Layer 6 of a small transformer language model trained on English Wikipedia (16 layers, counted from 0, width 128).
A neuron's activation on a vector x is GELU(weights . x + bias), where the dot is the dot product.

Input weights of the MLP neurons that the questions are about. A number n stands for n times 0.0064.
n14 (bias -0.043): -11 2 12 8 -40 -22 -14 65 3 -24 -32 8 8 -20 -32 55 -22 -15 -67 3 -2 7 4 -16 7 47 7 -19 -1 0 9 43 15 -32 42 22 19 15 -16 15 93 -14 2 30 11 -23 -55 33 -10 1 35 10 -15 -32 2 -16 -20 -42 3 9 1 -51 0 29 -1 25 46 -6 13 29 -13 -75 5 47 74 -9 8 -23 19 35 -34 -34 -41 12 -82 -3 -53 -17 -13 3 63 -12 17 7 8 -9 5 -6 8 0 17 -7 26 -8 15 -3 -39 20 -18 -43 12 14 1 5 -24 9 25 3 10 -29 24 41 -47 -2 3 11 -1 -41
n86 (bias -0.205): -6 26 1 -2 -48 -19 -7 2 26 3 19 -22 40 41 -8 -2 -8 16 -2 -12 -16 -42 14 24 -25 8 -1 -58 22 15 9 -2 -47 16 33 62 -16 -56 -54 -10 52 21 30 -18 -37 46 -31 -8 8 -66 -10 -1 -18 15 -67 -15 -40 47 12 48 6 17 -34 -50 7 -6 -7 -2 34 32 -19 -4 -3 -13 -8 9 32 3 1 3 -12 -3 39 -9 -68 -13 7 13 11 17 19 -19 -20 61 39 -44 -7 29 -24 -21 -1 32 2 -49 15 -17 -30 -12 5 44 2 42 31 5 -6 -6 -14 -3 -20 1 -27 44 -29 22 -7 26 25 4
n126 (bias -0.025): 10 -12 -24 -33 16 28 37 17 -38 -19 58 37 -33 27 -11 2 -24 -12 23 -4 0 25 10 30 15 1 24 -2 -15 -12 11 12 2 -3 8 17 33 1 4 3 -18 24 -46 -4 49 -14 -53 -6 24 -18 13 -34 -22 -4 -22 48 -50 -9 -29 -26 -18 31 -50 -1 -12 -19 -13 40 2 -27 -13 6 -34 2 -47 -24 -18 21 -15 -7 -16 -49 25 40 19 47 5 8 0 71 34 16 -34 -11 -17 22 -8 -5 50 12 -2 6 -8 -36 -30 26 16 33 -35 -9 5 25 -10 21 25 -13 -59 26 -7 -11 -11 -6 0 36 32 7 -9 24
n129 (bias -0.035): -14 -20 -65 5 11 -26 45 -4 -13 26 -17 -15 41 -30 12 -23 35 -23 12 -13 -30 -28 17 4 -26 46 -9 -20 -37 -47 67 25 -21 -5 -13 3 9 28 -48 -32 -23 -25 2 29 -11 41 10 25 16 -9 28 27 6 -12 -15 14 32 7 32 -11 -23 29 -63 -38 0 91 51 -5 -21 -15 9 40 17 -32 -8 -45 -33 -3 9 15 38 5 -66 28 80 22 -21 -20 27 -25 60 -29 25 -30 -29 41 8 13 47 40 22 -12 -24 43 9 -39 42 -37 -10 -26 -11 25 4 -23 -47 4 -24 -9 12 29 6 -64 -8 13 12 -12 -51 0
n138 (bias -0.039): -3 -31 48 29 -12 -1 -53 18 -26 20 -19 -7 30 -15 13 44 -14 30 18 4 3 -6 -18 -29 21 0 -56 -1 33 -17 15 28 -2 10 -3 18 16 -11 15 -51 15 28 11 -7 24 14 13 -24 -6 23 -3 -28 15 62 -29 -26 -34 2 -21 -7 47 11 51 -27 -12 0 -22 -39 -4 -23 -52 26 4 14 -24 -14 35 -5 20 -7 -24 -64 44 -43 -27 36 -32 -62 -36 -8 25 -22 -5 29 13 -9 -4 8 1 13 9 -17 11 -28 -5 48 -6 49 5 -49 -13 7 -42 -32 -18 55 -2 9 -23 33 34 -23 -9 40 11 24 33 22
n159 (bias -0.122): 49 13 -26 -40 15 -31 5 28 20 -11 -29 -18 2 -34 29 -20 0 22 -36 5 -3 -36 13 -5 -43 -40 -46 -13 17 -28 5 -6 -12 -49 -35 -8 -20 -33 -2 17 19 -52 25 30 14 28 17 -46 9 -10 22 -6 -52 -42 4 7 31 14 -6 -30 -18 47 34 0 -2 71 37 -19 2 -4 -15 13 2 -72 1 -35 16 23 -16 2 -8 -2 -20 -52 5 25 -31 17 -11 12 47 16 28 26 13 -14 15 19 -22 7 -44 -14 57 14 -12 27 9 23 -26 11 -11 11 10 42 20 32 -11 -10 -14 4 39 13 -2 0 -6 18 1 1
n173 (bias -0.151): -30 55 8 -36 0 -5 -38 -14 -13 -18 38 1 29 15 5 44 -4 26 -27 -6 -22 7 -44 9 26 1 -20 -2 10 35 -50 45 5 -20 16 54 54 21 3 6 -14 -36 50 -15 -14 11 -40 -37 -17 18 32 33 -15 0 -18 -27 19 -7 -24 71 -10 -2 10 -58 20 13 62 2 20 42 -12 -32 -57 -23 -16 -18 9 -8 -4 -33 27 -23 -1 9 -33 -5 -16 -11 38 13 20 37 14 21 14 34 -45 -4 3 -45 -26 -7 13 19 -3 -47 5 -12 53 24 -23 38 -21 10 -16 -39 13 15 -13 18 -21 18 -32 -2 -26 -23 0 -29
n218 (bias -0.066): 13 -15 -33 -16 -12 -35 15 16 -35 23 16 16 -7 20 69 -6 -29 0 11 -55 -23 -50 -19 -16 -42 -16 -12 33 -14 2 -18 -35 10 26 7 20 32 47 -35 -13 6 16 5 -4 25 -7 2 -28 -34 16 52 -29 -4 3 -17 20 6 -34 28 -20 -24 27 -14 -5 -15 35 16 13 3 31 18 -49 -2 -58 31 -22 -16 -15 40 -15 -14 4 9 -3 8 -10 -29 14 -47 -11 18 -20 1 -3 6 -2 -26 -2 15 21 10 12 -2 51 -14 4 -17 19 29 48 26 24 29 -24 -47 -13 -17 -24 9 7 -34 13 15 18 52 -47 43 6
n220 (bias -0.108): -5 24 -7 21 -43 15 -36 17 13 0 34 47 2 31 -4 11 3 49 -16 -21 14 -1 -8 -40 12 4 6 -10 19 13 18 -29 -40 17 47 -3 -40 -1 50 23 34 9 -9 13 -37 -12 -6 2 25 -9 -31 55 41 37 -38 -7 5 -42 -20 0 -12 18 -17 -7 -14 -13 36 -46 39 -6 26 -10 26 3 5 9 -10 -38 -3 -34 -8 54 1 20 3 -19 19 -32 29 -18 25 -5 -18 26 9 -15 16 -53 -13 7 33 -24 -15 15 19 21 -6 -12 -5 -37 -27 -5 -2 -29 6 -12 -2 -7 32 -58 2 12 -5 14 38 -6 -12 1
n230 (bias -0.115): -5 28 27 -7 28 -9 22 -43 17 -11 46 13 27 19 -32 -6 23 9 15 31 19 -10 -23 22 -1 -19 -15 -21 -47 11 49 -22 -9 -20 -10 26 -18 -11 19 -13 -3 2 -15 -13 9 -23 -14 -56 1 -70 -23 -34 -12 -12 22 23 16 25 -65 19 43 5 46 -36 22 12 -32 33 33 -7 5 15 -37 22 51 -35 6 -6 38 -27 20 -29 -1 -6 4 4 -27 9 -32 21 34 -37 10 -1 28 -12 -25 -30 -34 3 -16 20 39 36 21 4 54 -25 11 -46 -11 5 15 -23 16 -36 -29 2 -15 -1 -9 5 5 29 14 4 -29 13
n231 (bias -0.127): 8 -30 4 -31 58 -32 -18 47 32 -24 4 71 11 54 -24 43 -3 25 -4 33 1 -23 43 15 29 -38 13 9 -21 6 -23 -59 -38 -33 7 1 48 -14 4 7 -26 -28 -57 -13 12 2 25 6 9 36 -15 18 10 -65 36 22 61 -8 -6 25 -2 42 -16 4 7 -27 -20 16 -13 26 -34 -11 4 -20 14 8 32 -6 -12 26 4 14 17 17 12 10 -23 28 37 -10 -15 42 -42 -7 -10 -14 -15 -31 5 2 4 19 0 -43 3 -28 -38 -44 19 9 -5 -8 -68 33 -14 -41 -38 -16 41 -24 0 1 -26 37 -5 17 17 -26
n236 (bias 0.017): -9 -16 -16 17 -20 -22 -14 5 -35 23 -6 15 -8 8 11 -3 -21 12 0 -21 -28 47 -14 -70 12 38 74 -15 11 10 11 19 -24 24 10 -7 -2 11 29 43 19 42 26 6 22 -16 -9 -16 48 12 33 37 2 15 -22 12 -34 12 -39 -2 25 -15 9 30 14 24 -5 31 -35 -38 4 14 -10 -45 7 -11 -45 -31 9 5 -21 -14 38 3 9 -39 -3 -21 -41 -76 -22 12 18 -37 -5 -60 -10 12 -13 6 -4 18 -25 35 -42 -18 6 6 -38 28 35 31 16 5 11 23 44 -17 -73 23 6 -9 -5 20 12 -17 24 -8
n238 (bias -0.024): -8 3 5 53 -13 18 -39 -9 1 -28 -32 20 -16 11 -15 -25 -24 6 -42 6 -3 27 10 -21 9 26 -4 -26 -6 13 -20 25 23 0 19 -27 63 -51 13 -17 -9 -49 -17 25 80 15 66 -26 -28 24 8 13 22 28 -1 -8 40 -25 24 1 22 -50 -13 23 -29 -3 18 -9 -20 19 10 12 -1 0 14 -29 7 -4 -18 10 11 35 -7 38 3 -19 -10 2 -32 0 5 -41 -10 -7 -47 2 8 32 -8 31 -15 -9 -10 45 -16 17 9 30 -46 33 28 -19 -24 -33 6 -36 23 -18 9 10 29 -8 5 7 -18 56 -10 -31
n264 (bias -0.126): 7 23 -23 15 45 -26 -26 31 16 -27 11 44 -30 -28 5 7 -21 -11 51 -7 -28 -19 -20 -20 22 18 -2 -24 -5 -14 32 47 -6 -15 -28 27 12 31 3 16 -25 -8 8 -42 2 -6 -20 -21 9 12 1 -4 -8 -31 28 -24 21 -11 47 17 1 -19 -3 -19 7 29 1 -17 30 12 -9 20 31 -12 38 -62 26 -11 18 -1 16 -21 22 3 4 13 42 -55 -50 21 -24 -23 3 41 -14 20 -21 -19 70 -1 8 -33 -12 -8 27 -1 36 15 -6 -7 -17 4 4 -55 -1 3 -11 1 27 15 -29 12 -12 38 -9 -17 0 4
n285 (bias -0.083): -12 13 -23 30 41 -14 -25 -19 -29 -25 -44 -30 10 -52 -29 29 -52 14 -30 -1 11 -12 -1 -18 -16 -33 -26 -43 20 38 19 8 -2 -12 28 19 -37 -16 -6 -37 11 40 53 20 34 30 17 10 30 -17 -19 9 29 -12 -7 -36 58 -20 -24 4 -5 38 28 -3 -7 11 19 -54 9 19 35 -5 -7 0 -15 10 -2 -2 -8 2 -7 -29 8 20 -16 -34 -6 -6 7 -20 58 4 -23 -3 -38 -15 36 -19 -17 9 -5 1 9 -10 19 28 -25 -24 -9 -28 55 19 46 6 9 -2 66 20 -28 -8 43 -1 -44 15 -10 -4 43 -51
n290 (bias -0.061): 21 -5 21 -67 -13 -11 11 9 3 11 11 16 -29 46 -31 -16 -42 30 22 -27 5 -24 -76 -23 28 39 -42 10 -25 14 -8 -14 -25 -22 6 -32 -26 -24 30 72 7 24 24 -27 -55 11 5 13 6 -17 2 -20 -1 48 -6 -18 34 -20 -9 -24 28 -2 17 -19 -5 10 -23 -17 76 8 2 -7 -10 -2 45 -22 33 7 25 28 -19 -21 -19 49 -22 -31 -10 36 29 64 43 -7 38 48 -24 3 -5 -27 6 23 10 10 -26 -2 6 -1 23 23 -21 13 2 -3 -14 -73 6 -4 -27 -8 -9 -13 -20 30 11 -22 33 7 -2 10
n310 (bias -0.088): -41 6 41 1 13 5 -6 21 50 -1 33 -4 -8 2 -25 -57 20 -26 -36 -57 30 7 11 1 -27 1 22 6 -1 10 -16 -8 -55 44 22 13 23 2 -5 4 -6 -20 -3 53 23 51 -7 -14 -11 48 27 18 12 8 -4 39 -19 8 -15 -41 23 -43 9 3 10 -7 10 -1 8 42 -15 -8 -21 -30 -2 -33 -1 -12 -14 -18 -14 25 -18 -26 -56 -8 3 -4 -1 6 -35 -10 51 -1 2 33 -20 49 -40 7 -21 25 -21 -19 -16 -29 9 -4 -14 8 28 -52 -1 21 -10 17 4 25 -13 -14 57 6 -11 9 7 8 -44 30
n360 (bias -0.104): -15 -27 18 -6 -11 -53 -22 11 52 26 15 -25 -20 -4 2 -25 28 -5 -43 25 -2 25 6 -15 -25 -22 42 -19 -26 -9 13 -37 14 3 1 2 11 23 -6 -7 19 34 27 -25 -30 11 4 -28 11 -32 21 23 -18 -7 -30 -29 31 -4 -37 -27 -18 27 -20 -33 19 10 25 -2 30 10 -15 -44 -4 0 -41 -6 -15 -32 -40 32 17 5 28 -18 -25 24 4 5 24 -6 24 38 13 -8 8 -4 -10 -4 -31 -1 16 -7 9 -7 42 28 -37 41 78 34 -35 -37 10 11 1 19 -3 -43 -13 -9 19 12 60 58 59 -19 8 -12
n392 (bias -0.052): -6 15 -29 -15 19 10 7 -10 -17 29 29 -16 23 -16 -22 -66 27 -12 10 19 22 8 -34 -5 -21 -1 -36 17 8 28 34 9 -24 21 48 -16 18 7 4 43 4 -16 -12 19 -14 5 -12 8 -27 -6 2 15 41 -35 30 19 6 30 -3 -18 10 -57 5 -23 -11 -48 74 -61 13 -38 -12 -42 -36 -7 10 -6 -9 8 -6 22 -19 -15 21 -11 38 -32 52 -5 30 -18 25 -50 1 -22 30 12 -11 15 -29 28 -44 4 18 -2 8 -43 0 1 -38 28 19 5 7 -2 46 -12 -3 41 -30 32 -12 -10 15 1 31 -7 36 -11
n397 (bias -0.065): -32 31 -29 13 6 14 29 -57 -9 -11 0 20 56 49 49 5 20 -3 -29 -94 -7 5 -59 -20 5 48 -13 37 3 39 6 -43 34 -60 -11 29 10 -15 -4 23 -2 25 -16 34 -8 46 -12 11 37 -2 -21 49 29 0 4 10 -16 -8 23 -2 14 -35 15 -17 -26 8 5 18 -10 18 -30 27 -28 6 22 -37 -17 -5 38 -20 -26 30 1 -12 -23 -55 -3 -30 24 -27 18 11 -12 68 -39 -5 -53 -33 21 -7 11 44 0 -23 -11 -15 46 7 4 2 -24 29 -45 24 -43 9 26 7 -29 30 20 -26 4 -23 18 -59 16 58
n409 (bias -0.116): 14 -15 -5 12 -46 0 -48 57 -16 -21 29 14 -29 10 3 -4 -2 -27 11 20 -7 -15 -7 -21 -9 23 -9 15 -15 -16 15 8 -30 -2 25 9 -51 -27 -35 43 -31 5 -6 -8 -46 -6 23 -3 -48 -52 2 -53 8 45 -10 -21 14 -10 8 -15 9 -14 -18 12 -6 -26 14 39 44 -20 24 -49 -24 12 -16 20 6 -20 55 -8 35 -28 -11 5 44 -2 62 -7 47 31 33 13 42 -54 -6 34 13 3 34 7 2 -5 -4 -29 -22 -10 37 4 -29 -36 -49 19 31 5 15 -27 -33 15 -16 47 19 -8 -21 -11 -2 -17 70 18
n436 (bias -0.122): -13 -29 34 -38 2 -41 -17 4 5 -12 35 -43 7 12 -5 8 -13 33 -43 13 42 -10 12 20 19 6 -7 -32 9 30 8 -43 -20 -18 29 48 -14 -8 14 38 25 56 18 0 -8 7 -69 13 -23 -38 -16 -1 14 23 -14 -39 14 30 31 32 15 1 37 -3 -9 18 34 -17 -14 -20 -39 -20 14 40 -14 23 0 -30 -8 -21 -26 -36 -1 29 -46 32 -9 -5 9 4 27 1 -10 2 -25 -20 24 2 8 5 5 12 22 -16 19 40 43 -14 -17 -57 -4 -7 3 -13 -18 -29 -7 42 -1 39 0 -2 33 8 -70 4 15 -8
n453 (bias -0.028): -17 -41 -33 21 -7 33 7 33 40 3 39 55 50 24 -37 -21 -10 -29 -1 -18 7 -2 -20 12 -37 -42 20 -16 -17 -9 -19 -31 3 -20 34 -10 15 -27 -5 -9 31 1 -42 -41 -2 36 -11 -55 2 -2 13 -11 20 2 -20 27 -2 -31 -29 18 47 2 1 5 20 -11 38 57 49 23 19 -15 28 -20 2 -1 -14 -8 -27 33 32 8 -6 40 2 0 -33 9 6 3 -7 -32 1 25 -46 32 -31 -22 11 9 -35 5 -14 50 1 8 1 9 -33 36 35 -17 27 42 -12 -3 -16 -20 65 22 -13 -6 5 -45 27 9 -40 7
n487 (bias -0.123): -4 -13 52 12 -19 -5 -21 -16 -17 -19 -30 10 -29 -24 26 0 41 -46 -9 9 5 21 35 59 13 -17 -31 -9 -42 -44 -56 43 -33 17 -5 9 10 -36 24 55 10 -6 -15 6 6 6 -11 32 8 -46 -62 28 22 -5 -11 40 11 -24 -3 17 1 29 4 -1 -13 -13 26 -5 -1 -3 -44 23 -25 -2 49 -3 -42 9 -12 -17 -28 2 -22 -8 53 -38 36 50 -1 1 -9 1 -54 -3 -24 39 11 -32 30 -1 30 25 -12 -2 0 -53 -14 -20 -5 7 -15 20 66 -6 -15 -24 -26 -14 47 15 -9 -16 -35 45 5 4 -15 -40
n490 (bias -0.154): 44 1 -3 -1 14 -51 -16 11 0 -27 31 43 -36 13 -48 17 -47 -16 48 -23 49 -15 -67 -40 -11 -12 35 9 -21 39 32 29 -38 -3 -52 64 -46 12 -8 27 15 47 -1 17 21 -26 38 -40 -38 -29 -3 1 40 53 -18 17 -14 5 -12 -2 8 -25 45 15 -10 21 -33 47 19 -8 -8 -21 -11 -18 -16 -11 12 13 14 7 -25 -41 11 -3 -43 -4 45 -43 -84 27 -3 3 -2 24 58 -4 36 -6 -27 4 -7 54 4 45 1 23 27 -5 32 -21 48 -47 -11 -43 -33 -18 -29 -11 -3 -8 -19 -1 -2 14 25 2 1 -11
n501 (bias -0.063): 68 8 21 15 49 4 -54 -23 10 -15 -8 -15 33 -72 -34 -13 -8 -8 8 31 49 20 -42 -23 -60 10 17 -23 -29 31 -12 -38 -7 -23 -6 -6 -2 -25 -25 -4 9 14 42 11 -30 -2 6 52 19 10 26 -9 34 26 0 -8 4 -33 -54 23 1 17 -35 26 40 -5 -45 -6 31 17 -61 5 -42 20 5 -17 -31 -65 -7 -28 -16 -8 43 5 8 21 -36 10 61 -5 28 -37 3 12 25 -46 -14 40 -76 -1 6 14 55 -2 -43 12 4 4 82 -18 -26 61 -12 4 -13 -16 12 32 -31 26 67 36 -7 10 -24 41 -35 -16

Each question shows a token from some text and the vector x that enters the MLP there. A number n stands for n times 0.057.

").": -28 8 -43 -30 12 -4 -7 -9 3 -18 -4 -17 -25 10 -16 26 -18 -4 20 6 -15 12 -38 57 -4 -23 -7 86 -12 -13 0 16 13 9 -19 -27 5 -3 37 30 59 2 24 -3 26 -3 27 -12 6 -25 -17 -32 -29 37 -8 -24 13 -8 29 -19 -33 -30 -17 -21 54 -29 -31 -38 8 3 25 25 37 9 -10 19 -9 22 17 -14 15 26 -19 12 -29 3 -17 -18 44 -32 0 9 -47 -43 -7 6 36 23 -9 -5 20 -22 17 -28 -13 -15 9 2 -9 9 6 17 19 27 22 7 14 -24 -34 -8 -18 -21 31 -38 23 22 16 -10
The three highest activations, in order: n290, n285, n409

"ist": -9 19 5 -21 13 -18 8 7 9 14 -15 3 -53 10 -2 28 4 -28 20 -14 -41 42 -8 36 6 -39 -19 11 6 -13 -10 46 13 -12 -36 11 -9 29 -8 40 52 -4 18 -20 21 -14 -3 3 6 -11 -10 -32 -8 32 -10 -1 -8 -5 -15 -8 -35 -35 -11 -2 49 -46 -61 -31 -3 37 -23 10 60 40 2 54 49 53 29 -24 0 28 -21 4 5 4 -26 -25 14 9 -20 18 -26 -40 17 -4 64 12 -20 -21 -11 -25 6 -1 -19 5 30 -5 17 -20 -16 -42 8 33 25 -10 12 -14 -24 -17 -11 -3 21 -50 -24 28 16 -2
Which neuron fires most, and how strongly? n490, at about 1.5

"th": -33 9 0 -16 12 -19 54 10 1 -7 -28 -59 -25 -6 -10 23 2 -16 20 29 -26 10 -21 35 0 -10 -11 39 -24 2 -1 31 15 -6 -25 -19 -21 31 -14 37 56 -10 40 -21 12 -3 35 -13 19 -35 -8 -43 -20 15 -16 -3 10 1 14 -11 -27 -5 -20 -16 49 1 -40 -44 10 30 -24 22 46 -6 -6 45 44 29 36 -10 11 36 -23 18 14 5 -21 -22 5 -28 -2 8 -47 -43 -18 29 48 26 -18 -13 8 -31 22 22 -13 15 -4 25 -36 -26 -16 -24 11 33 -15 -3 -10 0 -36 -22 8 -7 30 -28 -30 41 6 -17
Which neuron fires most, and how strongly? n159, at about 3.1

"att": -46 -4 -1 1 10 -27 46 4 -18 26 25 1 -21 5 8 23 2 -13 9 -11 -22 46 -28 24 14 -26 -32 30 -21 11 -13 -14 30 18 -30 18 -3 35 -7 32 54 -31 5 15 21 17 -4 9 18 -26 -15 -30 -42 15 4 9 4 20 2 31 -22 -25 -23 -16 67 -40 -47 -35 15 -5 -23 44 16 -11 -6 -13 1 40 18 -24 0 33 -33 19 10 15 -12 -46 6 -13 -26 -4 -25 -39 3 47 18 25 -17 -25 7 1 21 17 5 -16 6 11 -20 4 -2 -49 29 41 28 -7 12 -17 -38 -14 -10 -20 39 -43 -7 50 0 -29
Which neuron lights up most? n230

" s": -39 -9 -21 -25 23 -26 20 -7 32 -2 0 -4 -23 18 1 20 -10 26 10 12 -41 16 -20 4 32 -19 -45 45 -21 0 -27 15 7 10 -5 -11 -1 4 17 29 77 -8 19 3 12 -31 6 -2 31 -3 27 -25 23 34 -16 -15 -18 17 26 10 -27 0 -14 -36 41 -42 -66 -20 3 5 -10 22 52 1 -10 21 10 16 32 -35 11 49 -32 -7 -3 4 3 -7 18 -7 -19 -5 -46 -19 -3 8 36 11 -6 7 -3 -51 8 3 -10 14 -3 22 -3 -13 12 -22 43 35 15 -33 1 -7 -25 -33 -25 -16 26 -41 3 19 -14 -25
Which neuron fires most, and how strongly? n220, at about 1.8

"S": -28 -28 -18 0 -1 -27 16 9 20 12 9 -11 -22 15 -17 34 8 0 35 8 -18 23 -43 -7 9 -11 -33 27 -42 -11 -14 4 37 25 -30 10 1 22 1 28 48 -8 29 7 18 -3 35 5 36 32 14 -13 13 16 11 -19 -5 -17 17 -11 -50 18 -9 -28 40 -17 -43 -31 23 -3 -12 34 47 7 21 6 0 20 34 -19 13 32 -40 -5 29 19 -6 -12 33 3 2 -37 -44 -50 13 -3 51 12 -19 -20 -11 -49 9 -6 -17 -5 -21 1 1 -30 -2 -10 52 28 4 5 -11 -38 -32 -31 -10 -31 10 -50 11 32 0 -15
Which neuron lights up most? n129

" S": -55 -11 -39 -1 13 -17 9 2 21 -13 20 -2 -14 36 8 17 -6 10 32 14 -18 26 -18 10 26 -4 -45 41 -36 10 -8 9 32 10 -14 -8 -10 11 28 25 59 -31 24 8 13 -23 2 -16 40 -4 29 -29 4 9 -6 -30 -11 2 25 2 -57 -6 -19 -29 43 -27 -63 -22 20 3 -9 18 45 10 -5 -3 33 13 23 -28 -5 58 -38 3 8 10 -4 -12 24 1 -23 -18 -41 -39 6 12 32 19 -1 1 -18 -61 14 6 -10 10 32 14 -12 -20 7 -23 43 24 14 -11 -2 -16 -25 -28 1 -13 21 -29 -1 21 -4 -26
Which neuron lights up most? n220

"orn": -49 -16 17 -5 23 -10 33 10 20 15 39 -3 -14 18 1 11 1 -30 26 8 -18 24 -10 20 2 -24 18 53 -6 -7 -19 1 20 3 -21 -10 -36 34 20 36 53 -45 13 -27 45 -8 -11 -1 14 0 15 4 -34 21 -2 -21 -16 -3 5 -10 -1 -5 -13 -49 56 -47 -65 -40 -16 12 -12 25 35 -7 -7 17 34 25 25 -11 25 22 -30 -5 -9 -7 -1 -3 34 -27 -34 7 -4 -44 17 35 -16 10 -39 -20 14 -18 13 -23 -55 -25 12 25 -17 -8 -26 -3 15 25 17 -7 26 14 -32 20 -14 -5 29 -50 7 19 -22 -6
Which neuron lights up most? n310

"n": -46 25 -8 -24 51 -11 33 -8 15 10 24 -14 -20 29 -5 4 0 -18 53 12 -34 37 -14 -6 -5 -26 -26 58 -21 12 -5 -1 36 -7 -9 15 3 43 -10 37 46 -30 15 -12 30 12 -10 -4 7 -18 1 -41 -2 7 25 4 13 5 2 -5 -41 -21 -10 -30 26 -51 -70 -40 28 22 -3 45 43 -25 15 -5 7 0 17 -21 8 56 -37 -10 -4 -15 -19 11 -5 -22 1 -16 -33 -36 10 12 27 0 -17 -21 -31 -9 7 20 -13 -10 7 8 6 -12 -7 -23 25 28 27 -25 42 -30 4 -21 11 -23 23 -27 1 -5 0 8
Which neuron lights up most? n230

"r": -17 15 0 10 34 -16 -3 15 19 14 -1 -42 -26 20 -43 17 -9 -26 14 1 -22 27 -32 22 -18 -26 0 43 -9 -11 -29 10 32 -11 -34 -7 -25 9 7 35 66 8 -3 9 25 -11 11 7 18 -3 11 -50 -16 -8 -2 -14 -31 17 33 1 -31 5 -22 -32 49 -1 -69 -27 -16 32 -17 31 61 -17 -9 12 4 -11 25 -26 4 41 -28 -21 -1 8 -16 -23 3 -43 -2 -1 -23 -15 -1 27 32 21 -23 -31 7 13 46 18 -28 -12 12 9 -6 -8 -12 -3 30 52 45 1 21 -3 -3 -13 -26 -16 24 -46 -29 35 -2 -25
Which neuron lights up most? n159

"C": -36 -6 -70 -18 36 16 -2 11 35 -14 1 -18 -43 -3 10 44 -7 -17 25 8 -34 18 -23 6 5 -13 -35 46 -4 1 -8 8 26 13 -26 -5 -14 8 13 28 52 -5 29 -30 34 0 2 20 37 -10 13 -26 -19 17 -21 -16 -36 7 19 9 -40 -1 -7 -21 47 -21 -42 -20 8 34 -30 25 33 33 -13 26 8 10 26 -43 -4 32 -47 25 -15 29 -30 -25 32 -7 5 -12 -42 -21 -31 10 24 40 -18 -19 -1 -45 22 4 -23 -2 5 -11 17 -1 2 -19 27 25 11 9 -9 -3 -33 -3 2 -13 36 -14 -9 46 -6 -11
Which neuron fires most, and how strongly? n501, at about 2.2

" to": -9 -3 -4 -19 24 -3 9 -3 13 0 4 33 -30 13 -16 28 -23 0 33 6 -34 10 -44 -12 -9 -3 -9 75 -2 16 -14 18 23 26 -19 -26 -20 22 10 31 52 -4 7 -28 18 -3 29 20 2 2 5 -27 13 26 6 -12 -34 0 30 7 -30 -10 -18 -34 47 -40 -31 -27 -6 25 -21 2 57 -8 -3 -7 16 44 24 -25 8 52 -40 -11 -59 -27 -18 -49 24 17 -15 13 -49 -31 2 28 37 29 -6 -16 6 -47 21 -2 -16 -2 -2 -3 -12 -11 4 -13 17 28 22 -1 14 -39 -8 28 -17 -36 8 -20 -11 21 -5 2
Which neuron lights up most? n490

"b": -51 -12 32 5 40 -17 14 10 39 18 31 -1 3 13 25 9 -31 -15 9 -15 -36 28 -19 36 -21 -27 -21 54 -14 32 -27 10 30 18 5 3 -16 44 -25 30 34 -14 38 -8 19 -20 -1 3 27 -30 -3 -7 16 -11 26 4 6 1 22 9 -54 -41 -24 -28 36 -62 -40 -31 15 17 7 7 17 -14 -1 46 6 6 23 -27 9 44 -57 19 -7 13 -11 16 3 -13 -13 -23 -34 -46 6 11 -2 4 -44 -19 -17 -30 40 31 -23 -37 6 6 -7 4 12 -10 5 31 29 -4 -1 -12 -23 -19 -2 -23 35 -21 -12 30 -5 -11
The three highest activations, in order: n392, n310, n173

"port": -30 0 2 -13 8 -30 1 -3 5 11 20 -28 -52 5 -41 40 10 -9 31 -9 -15 10 7 39 17 -4 -27 36 6 -38 -14 11 3 14 -12 -9 -14 31 4 47 48 -9 30 5 13 -16 -6 16 24 6 -5 12 -10 -5 -17 -4 -34 6 35 -4 -33 -21 -9 -42 48 -15 -41 -29 12 31 -23 16 54 32 -24 5 15 18 38 -12 -11 56 -28 -27 -33 6 -15 -48 26 -3 -3 -40 -26 -41 5 48 57 2 -29 -30 3 -9 14 -24 -34 -38 -3 -10 0 -4 -17 11 -4 38 20 6 22 0 -23 -10 26 -27 14 -36 13 25 30 -6
Which neuron fires most, and how strongly? n14, at about 2

"o": -47 -13 12 -20 27 17 17 6 35 8 31 -40 -24 8 -11 43 -25 -20 23 23 -5 19 -21 39 -25 -21 -15 67 -19 17 -17 6 2 -7 -23 -2 27 19 3 37 44 -4 19 -20 13 -16 13 15 21 -6 -2 4 -25 2 8 -21 -18 13 32 25 -47 -11 -11 -37 43 -33 -38 -35 -3 13 -4 14 48 -14 -32 22 9 16 17 -29 18 18 -34 -47 -32 -37 -31 -31 4 -21 -7 10 -30 -26 -2 13 11 35 -45 -44 20 -10 42 -17 43 11 -13 -4 -5 9 5 16 23 48 7 16 -1 -14 -20 21 1 -24 0 -40 -7 28 -6 1
Which neuron lights up most? n173

" sh": -24 -8 -15 -19 13 1 3 -29 36 -8 -3 1 -26 12 -26 20 -24 8 17 -9 -30 36 -23 13 24 -18 -6 51 -25 0 -27 5 13 21 2 -7 17 1 -2 39 60 -18 34 -34 31 -5 13 -26 17 -28 -15 -11 -21 28 50 -10 -21 28 10 -2 -48 -1 13 -25 51 -10 -30 -40 -12 3 -23 27 26 -13 -23 35 25 18 40 -43 28 43 -27 10 -22 9 -14 -42 19 -14 5 -12 -47 -28 10 22 47 21 3 17 -5 -46 0 4 -30 -18 47 0 1 -8 -18 -18 5 44 30 2 6 -1 -25 -16 -28 1 30 -26 0 25 -9 -31
Which neuron fires most, and how strongly? n173, at about 1.1

"e": -50 -19 2 -21 44 -6 22 13 37 4 5 -17 -10 12 -24 7 -4 -16 42 -9 -19 8 -36 26 -11 8 -12 40 -10 -1 -10 8 8 4 2 -6 27 0 17 22 37 5 41 -27 36 15 14 13 35 -17 -3 -20 7 14 -12 -23 -11 -5 10 11 -25 -23 2 -25 51 -21 -62 -20 0 13 -9 1 48 4 -18 3 11 11 32 -52 3 48 -16 -3 -32 8 -24 -13 0 -35 -13 13 -22 -51 3 14 53 30 -25 -51 2 -11 -5 16 -21 -23 6 -10 -26 -13 -12 -7 14 34 40 -19 47 -7 -24 -2 25 -32 51 -63 -14 37 23 -20
Which two neurons fire most, strongest first? n310, n236

"at": -43 -9 -7 -17 9 0 35 13 18 8 34 6 -3 21 -14 -3 -1 -24 39 13 -6 12 -20 14 -6 -23 -12 48 -61 32 -53 8 41 10 -21 2 -1 22 26 33 29 -19 3 -24 28 -17 7 -13 10 1 -7 -50 -20 -8 32 -7 -4 10 20 -17 -40 22 18 -29 52 -16 -52 -41 29 13 -5 43 36 -14 -15 25 42 26 24 -20 20 23 -9 10 -13 -14 -16 -41 17 -41 1 -14 -36 -51 -11 28 62 2 -10 -6 13 -50 26 29 10 0 -6 0 -1 14 -29 -9 20 27 11 15 17 -17 -24 -16 -36 -21 13 -31 9 -12 8 -30
Which neuron fires most, and how strongly? n230, at about 0.71